Layer 8 of a small transformer language model trained on English Wikipedia (14 layers, counted from 0, width 64).
A neuron's activation on a vector x is squared ReLU(weights . x), where the dot is the dot product.
The model reads these tokens: " '" "G" "ant" "z" "er" "'s" " m" "us" "c" "le" "'" "." " It" " may" " c" "ause" " comp" "ress" "ion" " of" " the" " an" "ter" "ior" " inter" "os" "se" "ous" " n" "erv" "e." "\n"

The vector x that enters this layer's MLP at each token. A number n stands for (n - 500) times 0.011.
0 " '": 504,430,482,530,552,458,426,443,595,454,385,538,568,587,553,529,525,365,491,619,475,370,276,574,444,466,514,474,564,521,406,505,450,415,502,529,552,649,442,362,525,633,558,467,396,528,295,544,493,483,540,672,486,471,407,480,598,700,445,623,375,515,476,785
1 "G": 496,358,457,587,486,519,485,466,506,558,481,581,499,634,515,698,538,460,451,537,328,386,457,447,433,411,714,494,706,506,532,447,391,504,516,519,660,595,485,455,408,611,504,568,435,475,419,562,403,404,463,640,604,618,482,512,534,611,392,518,284,459,700,552
2 "ant": 494,334,434,547,563,662,617,343,571,477,591,463,521,451,405,637,522,452,439,436,145,405,538,425,333,327,459,403,517,456,481,501,470,502,587,614,636,534,511,502,548,530,545,609,464,485,437,482,459,430,570,555,500,498,437,602,526,596,480,585,393,493,550,678
3 "z": 439,361,519,623,516,679,508,359,436,403,445,469,469,541,439,474,569,609,516,426,125,442,483,556,458,368,531,485,620,487,553,448,614,566,580,594,556,509,296,499,533,597,517,590,427,460,498,521,390,380,558,597,569,422,463,431,430,626,470,532,419,544,419,574
4 "er": 536,342,378,493,635,574,581,506,542,551,523,479,434,493,420,484,593,588,479,454,129,599,406,656,395,463,442,411,675,511,609,383,522,581,569,637,545,529,420,455,528,601,588,507,468,550,516,464,534,449,593,535,493,486,387,467,444,640,574,605,479,599,383,568
5 "'s": 450,505,438,626,535,592,518,445,526,540,468,516,353,601,535,400,490,483,525,553,520,599,475,575,442,424,527,406,938,555,552,563,449,488,457,523,474,513,491,473,508,565,493,470,433,569,420,647,457,474,583,560,606,537,419,549,512,824,500,562,507,514,502,617
6 " m": 485,478,301,511,548,565,371,380,479,543,601,625,501,612,582,740,488,440,417,464,436,501,600,767,539,506,438,320,648,548,610,526,338,551,437,516,514,576,418,397,472,624,532,501,327,588,420,519,419,371,516,523,481,547,517,522,468,462,372,554,485,563,540,539
7 "us": 676,440,414,522,512,684,383,437,461,634,484,519,399,443,534,522,459,341,445,528,453,393,535,425,588,517,518,360,550,554,426,491,580,531,366,743,472,490,512,532,385,517,463,549,418,468,457,687,539,503,577,484,473,389,510,412,471,695,503,602,379,457,464,755
8 "c": 454,323,502,456,585,484,403,582,345,573,559,617,570,608,700,630,517,491,529,440,358,391,473,426,450,530,348,494,483,532,470,397,410,511,494,727,403,539,467,372,397,696,418,606,443,423,424,463,498,513,632,484,550,407,437,473,308,567,569,440,598,527,507,543
9 "le": 562,250,458,470,636,704,466,517,327,537,430,514,458,565,571,575,531,436,550,605,283,478,510,433,447,619,476,350,653,514,591,412,358,551,451,645,426,358,467,480,472,569,558,524,499,532,402,473,557,524,517,424,543,355,417,440,419,643,526,529,418,469,353,484
10 "'": 441,368,424,562,553,532,362,432,508,548,479,503,411,621,615,512,579,449,582,566,375,466,411,505,449,591,454,387,743,516,648,555,415,460,451,507,457,558,365,404,541,608,443,472,366,576,380,471,507,557,488,496,546,455,264,519,479,748,564,600,474,544,333,583
11 ".": 570,431,412,630,477,463,441,384,484,473,455,519,418,439,530,617,583,465,520,414,533,396,286,476,562,571,332,498,727,469,501,556,528,557,529,485,581,539,517,335,526,582,415,649,453,691,388,609,519,521,503,508,536,411,351,463,442,710,429,655,435,570,486,642
12 " It": 632,360,532,572,533,614,467,531,549,400,462,485,427,471,527,662,386,418,431,443,480,438,486,427,564,525,425,535,617,592,495,492,445,466,437,430,527,620,500,364,415,520,548,494,444,574,470,654,471,448,531,557,631,474,487,527,580,875,543,692,506,604,543,690
13 " may": 666,458,410,550,345,732,529,470,487,489,459,468,513,477,575,552,402,436,520,482,534,540,569,548,521,480,370,425,700,552,385,557,613,401,469,448,379,572,537,536,381,464,513,523,482,559,360,594,361,510,628,512,482,528,471,493,401,767,558,738,490,617,490,535
14 " c": 514,472,486,364,401,553,408,520,489,616,531,549,527,627,599,754,511,506,517,383,500,396,461,582,485,521,448,423,587,409,442,434,382,388,643,511,541,426,559,344,448,681,393,540,518,491,334,602,406,447,561,605,552,546,442,557,351,508,406,546,536,477,690,688
15 "ause": 517,342,493,550,388,673,418,480,383,566,488,402,541,518,503,670,506,365,558,436,334,512,480,405,471,563,426,409,681,554,419,604,457,464,488,369,399,483,593,521,392,505,498,648,600,645,395,356,381,552,556,511,369,539,547,380,420,633,522,630,411,398,546,567
16 " comp": 568,295,427,566,454,574,461,622,398,597,607,501,573,615,493,772,356,359,505,456,522,367,629,449,575,556,596,393,571,433,410,597,441,393,613,527,446,458,528,507,435,574,537,486,511,576,450,548,488,463,464,553,563,447,516,445,534,520,501,752,571,630,651,415
17 "ress": 625,448,535,521,438,685,457,505,287,557,406,498,448,521,500,558,549,494,584,486,397,502,478,489,464,606,562,487,528,450,489,753,424,551,579,622,461,517,516,497,355,484,732,571,555,560,408,424,390,499,637,448,373,332,556,562,332,653,484,493,458,445,401,627
18 "ion": 503,306,485,553,416,534,378,543,380,571,583,442,402,611,442,567,532,494,628,482,241,355,512,397,549,537,450,461,566,414,581,659,418,558,628,480,443,681,421,386,468,546,652,520,532,588,500,489,414,381,511,423,464,492,491,506,390,685,598,565,545,543,419,634
19 " of": 492,433,471,597,492,571,526,471,420,645,545,502,505,666,545,547,481,480,493,562,577,462,484,523,578,391,436,576,925,523,493,637,448,385,482,515,461,467,526,424,467,522,534,544,568,515,448,546,477,497,482,680,525,485,368,516,534,760,565,490,503,509,447,693
20 " the": 453,552,477,697,539,531,522,485,422,520,594,488,509,488,635,453,419,459,441,526,570,526,524,569,560,458,542,501,981,595,493,584,445,458,477,513,518,493,511,455,498,589,498,503,376,486,465,542,474,532,450,515,520,495,405,578,538,814,514,510,472,564,517,588
21 " an": 451,552,409,506,604,680,445,496,484,439,630,581,457,632,563,487,456,406,467,509,578,524,544,717,478,499,666,524,660,576,406,688,412,517,515,585,491,435,535,441,333,525,498,538,318,408,442,613,575,544,491,571,620,482,338,457,460,725,505,606,420,434,498,569
22 "ter": 461,262,257,595,617,591,476,466,450,508,508,535,437,626,511,461,558,475,565,561,484,539,652,624,519,676,522,445,607,657,438,599,341,531,496,611,658,578,446,438,429,588,541,481,441,487,511,384,570,505,546,481,374,555,364,411,430,500,570,582,508,545,614,653
23 "ior": 504,391,416,558,448,595,369,482,495,536,618,480,352,587,529,459,577,546,477,553,295,387,601,469,490,546,575,529,724,493,651,740,412,595,518,516,601,538,351,536,486,560,588,355,325,639,433,491,542,413,525,503,434,442,419,557,405,586,548,515,397,503,525,626
24 " inter": 600,384,363,507,645,551,460,471,461,508,626,493,469,584,452,610,473,479,397,489,534,572,414,682,501,662,482,397,596,504,368,645,525,402,380,714,540,511,379,458,493,495,596,465,416,529,449,450,488,496,537,535,414,345,472,401,475,517,465,614,384,444,771,623
25 "os": 374,472,406,634,534,617,219,446,345,563,555,548,388,570,488,486,575,500,546,541,368,395,444,482,444,490,484,411,525,501,512,623,548,586,467,626,492,465,505,527,341,502,562,533,404,397,430,599,497,343,564,404,502,285,629,521,569,627,633,554,452,405,598,607
26 "se": 512,339,395,664,601,622,351,595,340,562,514,402,414,524,392,549,576,654,532,564,285,494,417,412,528,530,444,331,682,550,522,543,504,559,320,487,391,516,471,402,448,575,644,445,402,566,423,404,515,479,480,453,596,537,400,436,393,485,592,522,402,470,494,542
27 "ous": 538,421,475,693,610,571,363,544,434,574,509,490,458,529,550,458,603,558,421,554,249,494,478,531,357,419,495,468,712,362,605,685,460,498,472,452,492,557,577,462,543,460,692,494,461,485,414,434,491,451,595,502,604,387,387,518,447,768,567,463,465,487,531,442
28 " n": 533,537,433,601,611,634,322,526,454,610,521,474,472,631,540,614,446,554,521,447,517,411,616,821,524,533,525,410,745,392,478,525,530,575,480,576,565,476,472,425,445,628,505,575,442,450,329,497,387,352,471,474,556,483,378,487,500,410,511,490,415,517,668,545
29 "erv": 487,495,527,460,588,626,446,518,427,664,539,433,446,532,501,446,600,394,547,366,351,403,711,546,564,466,485,245,544,577,597,671,338,614,548,603,594,567,600,565,436,493,600,541,424,494,410,467,463,301,503,479,583,472,437,560,451,598,430,574,433,540,627,583
30 "e.": 556,468,424,573,438,490,403,480,425,469,463,538,435,514,512,589,626,473,560,382,522,373,333,463,620,539,289,523,730,482,405,652,566,538,541,511,565,592,515,357,592,558,428,708,514,764,462,593,521,506,476,482,495,420,372,497,507,595,480,633,436,544,459,611
31 "\n": 557,319,497,645,501,503,442,468,369,346,497,519,435,555,561,578,461,500,493,386,715,466,292,531,596,473,407,476,601,531,394,494,529,491,514,490,571,588,594,577,588,582,571,618,500,612,515,555,519,531,385,592,484,356,325,590,534,678,519,523,439,717,537,620

Each question shows the input weights of one neuron of the MLP. A number n stands for (n - 500) times 0.0019.

n247: 343,606,425,312,590,447,414,531,360,529,266,342,505,545,493,235,466,359,482,716,586,730,528,456,468,540,549,394,379,471,545,365,496,281,501,457,613,703,528,531,681,639,438,476,416,531,465,410,546,643,360,586,602,544,483,408,494,443,847,499,593,609,433,436
On which token does it fire most, and how strongly? 10 "'", at about 2.5

n101: 556,655,603,506,475,475,591,404,453,569,395,355,471,282,451,380,609,536,414,434,623,491,521,600,641,469,444,374,414,527,627,660,630,470,530,508,473,837,469,536,410,477,351,529,732,540,443,452,731,756,454,529,670,742,619,647,413,454,573,373,378,308,401,558
Which token does this neuron like most? 30 "e."

n132: 419,685,652,459,244,422,511,344,313,511,383,402,431,341,567,591,346,443,482,513,546,372,675,448,457,641,437,546,301,395,682,547,520,479,575,473,399,331,348,715,476,363,559,580,422,583,460,386,628,610,532,547,543,518,474,620,527,520,614,410,373,392,568,599
Which token does this neuron like most? 17 "ress"

n0: 430,604,680,675,468,434,379,394,557,538,335,485,399,330,554,187,691,480,734,585,567,697,479,377,507,314,424,498,399,282,462,449,661,407,503,348,598,556,489,629,548,500,450,434,542,482,394,629,468,683,635,605,358,681,502,408,357,544,527,339,354,153,465,429
Which token does this neuron like most? 27 "ous"

n157: 433,473,658,427,422,386,417,540,606,537,433,595,457,111,195,473,324,404,454,508,563,615,566,440,452,741,489,497,499,488,569,300,545,457,400,277,503,605,588,426,467,406,517,393,533,517,421,660,592,545,721,571,779,572,550,514,513,662,343,436,636,564,560,490
On which token does it fire most, and how strongly? 12 " It", at about 14

n128: 435,614,460,389,517,422,628,454,436,567,422,365,435,454,346,441,394,589,538,540,766,605,582,662,655,588,487,416,403,445,345,267,693,579,518,518,551,547,584,565,439,729,345,482,402,746,422,372,431,402,593,541,621,561,573,480,384,295,632,506,677,473,524,544
On which two tokens does it fire most, strongest first? 28 " n", 14 " c"

n179: 431,649,579,676,540,325,550,553,427,495,511,242,395,447,592,383,535,564,497,534,553,486,508,438,499,518,448,690,500,479,373,542,554,602,478,348,335,506,492,454,710,393,431,565,480,561,549,519,592,454,531,376,412,549,588,489,553,344,455,504,567,401,436,427
On which token does it fire most, and how strongly? 30 "e.", at about 0.41

n255: 418,717,476,568,339,430,875,499,501,588,491,470,686,327,434,525,380,403,705,663,686,377,862,396,389,447,534,819,442,413,350,378,366,403,464,238,685,570,522,551,505,407,317,472,710,427,645,708,427,756,469,558,425,252,348,495,747,495,643,216,648,361,343,507
Which token does this neuron like most? 19 " of"

n78: 374,493,591,520,564,503,638,358,400,695,345,334,371,381,516,620,657,320,594,659,530,458,409,443,445,625,510,483,259,398,532,423,569,343,536,407,542,614,398,513,370,599,533,293,587,425,534,648,599,486,415,597,567,472,642,508,460,505,668,582,543,404,456,417
On which three tokens does it fire most, strongest first? 25 "os", 0 " '", 18 "ion"

n221: 355,500,508,586,313,589,452,312,340,555,657,418,580,421,464,522,506,410,308,469,587,621,534,691,627,557,494,551,482,393,806,514,377,347,410,270,519,551,485,657,479,568,351,655,566,503,361,607,576,517,581,514,757,675,470,558,476,366,497,279,567,274,536,611
On which three tokens does it fire most, strongest first? 6 " m", 14 " c", 28 " n"

n162: 295,574,596,551,585,403,481,474,482,479,626,346,422,472,495,347,514,331,472,674,447,633,432,432,490,636,508,540,526,573,680,450,462,412,442,526,434,474,642,633,654,407,472,461,455,590,289,558,454,661,414,652,561,602,453,509,652,482,361,581,565,284,470,519
On which token does it fire most, and how strongly? 5 "'s", at about 4.3

n23: 525,345,761,387,420,490,420,575,579,478,419,434,672,460,283,542,363,412,526,601,578,625,584,478,648,463,511,536,490,231,628,478,524,382,425,346,420,583,672,357,634,488,347,279,586,624,431,572,538,640,676,418,472,469,411,510,465,525,610,501,537,338,537,446
On which three tokens does it fire most, strongest first? 15 "ause", 16 " comp", 12 " It"

n5: 329,395,560,554,585,317,588,503,598,543,612,481,519,413,330,348,415,386,376,461,714,485,585,591,602,627,508,587,303,694,471,550,487,298,368,514,404,775,427,576,488,554,434,658,299,546,566,598,484,526,358,454,458,447,624,606,418,496,665,503,669,331,558,450
Which token does this neuron like most? 24 " inter"

n68: 519,485,577,406,321,424,493,719,347,673,454,505,527,490,416,395,276,558,514,593,715,454,539,316,729,286,440,520,508,568,439,418,353,474,520,429,501,372,767,454,275,449,365,599,668,518,356,558,494,571,485,399,575,715,502,578,554,442,636,376,506,380,492,342
Which token does this neuron like most? 19 " of"

n129: 466,491,628,432,504,507,476,511,456,750,567,542,461,462,523,584,458,217,459,664,644,565,353,431,508,358,491,610,362,308,561,368,433,503,480,432,563,500,513,401,441,502,412,460,552,515,242,476,436,342,412,572,567,615,710,318,512,421,619,412,539,349,480,392
On which token does it fire most, and how strongly? 14 " c", at about 2.3

n36: 593,428,627,527,372,537,480,659,537,596,586,374,502,405,559,403,624,600,560,390,566,529,487,423,457,428,501,431,378,575,490,466,475,584,490,397,845,508,416,744,438,400,576,440,538,530,441,657,533,634,421,506,495,644,574,565,631,429,602,384,439,557,515,363
On which two tokens does it fire most, strongest first? 29 "erv", 31 "\n"

n197: 537,443,495,558,588,458,558,589,463,270,625,354,538,299,479,385,476,561,449,735,623,572,649,552,518,652,269,595,475,343,530,427,596,507,611,305,560,511,433,528,529,583,444,457,393,504,363,514,386,517,481,617,510,620,498,585,539,523,668,459,437,321,525,415
On which two tokens does it fire most, strongest first? 20 " the", 13 " may"

n170: 409,504,547,467,598,488,546,500,515,546,441,402,400,290,502,404,350,568,517,513,554,502,447,514,576,303,563,336,439,436,443,467,532,481,538,548,538,462,411,490,482,426,355,515,522,463,567,585,548,720,555,603,494,461,303,470,525,319,718,275,490,385,459,517
Which token does this neuron like most? 7 "us"

n144: 560,579,518,658,387,513,350,375,447,358,703,604,476,354,507,476,559,258,255,357,420,662,430,442,447,607,534,514,241,458,607,536,391,510,324,328,603,569,415,617,615,452,413,374,516,607,225,652,497,510,430,420,400,524,677,680,550,340,560,420,488,418,480,388
On which token does it fire most, and how strongly? 6 " m", at about 1.4

n76: 490,612,637,470,425,439,525,497,505,445,635,397,556,252,349,459,565,202,518,424,591,679,668,463,571,667,490,561,518,511,481,337,291,560,546,433,545,443,444,441,491,566,547,457,611,712,220,484,710,494,469,449,514,515,447,696,711,404,577,580,540,503,456,558
Which token does this neuron like most? 12 " It"

n51: 568,604,636,426,438,434,394,407,409,501,579,493,605,289,446,451,457,258,568,581,482,590,636,230,441,464,417,499,421,410,594,408,455,616,473,391,583,462,294,493,323,166,562,432,339,566,450,469,705,611,558,460,616,486,484,546,650,343,749,413,473,492,566,484
On which token does it fire most, and how strongly? 25 "os", at about 0.17

n223: 542,525,613,500,421,490,581,536,452,521,340,256,529,453,210,554,399,373,625,467,626,604,496,653,533,593,504,488,507,378,474,446,403,326,411,413,492,704,576,521,430,454,317,343,499,421,193,662,416,469,631,611,480,505,514,455,642,471,639,569,598,535,525,445
Which token does this neuron like most? 13 " may"

n63: 250,445,452,626,426,494,718,461,411,329,493,394,577,270,468,434,389,541,688,462,592,468,638,585,675,569,439,487,438,795,523,547,523,465,509,408,410,489,448,404,490,282,525,625,457,459,361,546,617,696,590,447,635,535,543,652,478,466,694,446,676,449,520,403
On which token does it fire most, and how strongly? 13 " may", at about 1.6

n173: 496,624,437,633,488,519,524,484,675,609,383,515,493,466,524,468,542,311,531,572,568,496,630,362,578,525,545,666,396,509,628,580,449,470,395,305,561,479,452,417,508,644,497,483,635,463,425,607,565,491,473,462,646,608,381,548,479,533,509,329,713,436,450,584
On which token does it fire most, and how strongly? 19 " of", at about 1.3

n71: 434,612,496,461,523,292,486,463,453,459,386,678,562,268,356,501,540,593,502,362,565,534,454,401,546,609,504,612,429,293,536,472,618,375,312,432,466,586,555,503,562,704,368,513,300,616,315,601,465,554,520,555,634,497,475,588,479,358,638,528,573,551,407,552
On which two tokens does it fire most, strongest first? 11 ".", 30 "e."

n143: 447,475,625,556,328,517,528,541,372,507,626,531,485,455,476,411,387,438,298,455,545,553,690,667,417,881,421,717,338,462,629,549,622,392,482,529,477,466,332,594,509,523,481,468,547,479,552,472,473,651,547,671,727,593,272,587,447,567,582,564,515,522,315,351
Which token does this neuron like most? 21 " an"

n169: 529,509,518,330,482,392,504,281,423,703,442,520,602,434,567,516,411,424,581,525,680,410,734,540,684,377,590,451,246,666,580,351,477,403,483,432,410,284,369,542,433,597,532,676,530,515,573,547,534,721,418,635,520,478,514,559,539,421,582,436,498,290,352,544
On which token does it fire most, and how strongly? 7 "us", at about 1.1

n125: 292,683,481,378,611,286,492,627,364,716,460,451,520,548,391,383,372,362,568,482,687,531,320,642,508,415,606,514,494,429,590,326,543,555,352,323,630,694,493,545,625,568,510,547,429,706,447,739,639,401,382,396,547,472,494,473,514,306,539,447,475,233,439,373
Which token does this neuron like most? 28 " n"

n46: 511,622,688,408,467,122,608,527,592,484,296,348,350,477,340,507,512,394,291,567,716,497,527,740,443,538,636,532,499,379,616,397,475,568,431,408,544,652,590,626,688,284,469,281,363,705,374,564,589,448,659,585,599,558,402,546,405,364,360,490,478,318,556,394
Which token does this neuron like most? 0 " '"

n108: 339,464,452,484,478,443,677,332,506,385,459,277,564,479,238,466,507,444,592,541,585,425,531,542,452,384,648,625,472,532,446,494,433,533,507,376,521,389,431,411,598,544,470,528,575,451,486,751,372,551,358,576,573,628,614,429,604,484,564,436,531,588,487,296
On which two tokens does it fire most, strongest first? 3 "z", 1 "G"

n220: 505,519,632,506,521,372,454,447,241,600,393,521,569,421,400,450,492,380,534,293,538,634,761,415,491,503,489,555,492,696,542,551,368,390,310,469,521,451,349,554,501,484,445,544,679,353,601,549,606,774,562,709,453,627,575,601,648,411,566,256,353,475,597,432
Which token does this neuron like most? 19 " of"

n93: 491,549,514,308,399,500,533,567,454,717,566,500,362,477,620,373,368,404,626,516,749,467,422,380,697,525,614,644,246,758,513,506,690,381,543,442,722,644,487,606,541,490,521,361,501,675,501,555,704,529,438,411,508,360,781,584,555,466,414,437,470,258,421,513
Which token does this neuron like most? 7 "us"

n138: 546,475,697,443,572,356,485,565,430,444,536,156,573,422,513,351,517,435,337,696,501,551,623,417,449,563,305,439,413,365,665,546,436,551,623,317,437,506,369,546,477,444,574,188,490,423,587,514,498,598,548,564,389,564,606,534,531,480,611,222,468,207,408,507
On which three tokens does it fire most, strongest first? 23 "ior", 27 "ous", 18 "ion"

n17: 652,667,631,574,424,299,529,440,360,422,269,393,580,475,325,256,306,444,560,412,536,447,717,372,282,706,644,548,450,557,380,551,401,446,571,410,458,568,662,381,721,383,432,147,475,591,500,425,685,561,543,422,499,433,552,321,439,426,664,101,463,313,305,381
Which token does this neuron like most? 17 "ress"

n204: 462,601,678,555,550,490,539,478,365,619,415,466,524,505,364,536,577,532,462,499,475,647,532,556,335,574,452,690,499,558,692,582,276,412,489,403,561,362,599,720,655,504,435,439,512,455,549,669,464,589,439,668,611,459,611,479,278,383,592,494,339,380,409,373
On which two tokens does it fire most, strongest first? 27 "ous", 9 "le"

n244: 493,553,536,636,367,470,558,494,558,497,461,589,487,484,445,413,531,624,524,442,541,586,616,530,620,488,568,559,487,362,558,397,549,546,446,463,441,712,513,494,531,455,403,534,482,548,595,407,412,592,481,467,548,477,451,594,551,605,459,542,468,327,313,323
Which token does this neuron like most? 3 "z"

n87: 610,618,562,293,607,462,501,423,429,566,471,375,599,315,432,536,294,212,356,623,605,756,670,416,268,407,494,588,537,356,425,512,393,314,368,513,767,586,657,704,511,375,154,314,564,549,553,467,756,607,376,448,713,484,337,398,483,463,504,469,410,404,471,421
Which token does this neuron like most? 21 " an"

n237: 629,480,651,319,532,555,395,562,328,281,520,529,688,350,416,346,394,365,535,625,600,580,563,440,461,638,415,553,336,570,616,623,445,466,373,381,638,314,602,468,452,554,511,445,460,569,467,383,596,504,553,521,536,474,533,427,679,499,449,551,432,324,444,442
On which token does it fire most, and how strongly? 9 "le", at about 0.94

n182: 659,602,510,459,318,428,591,620,373,325,508,520,619,308,549,314,473,273,306,390,515,531,722,396,650,488,589,559,439,555,626,426,496,533,329,453,689,648,502,334,699,305,412,430,572,504,533,538,581,438,634,626,620,564,598,552,629,558,591,414,562,360,561,299
Which token does this neuron like most? 12 " It"

n154: 567,455,478,404,411,396,338,290,651,693,647,439,475,276,445,506,414,377,458,561,681,578,612,580,594,632,415,363,355,378,425,507,474,553,592,452,371,460,498,536,508,685,441,494,418,574,546,486,520,514,476,469,616,860,447,517,475,377,775,440,560,518,562,474
Which token does this neuron like most? 6 " m"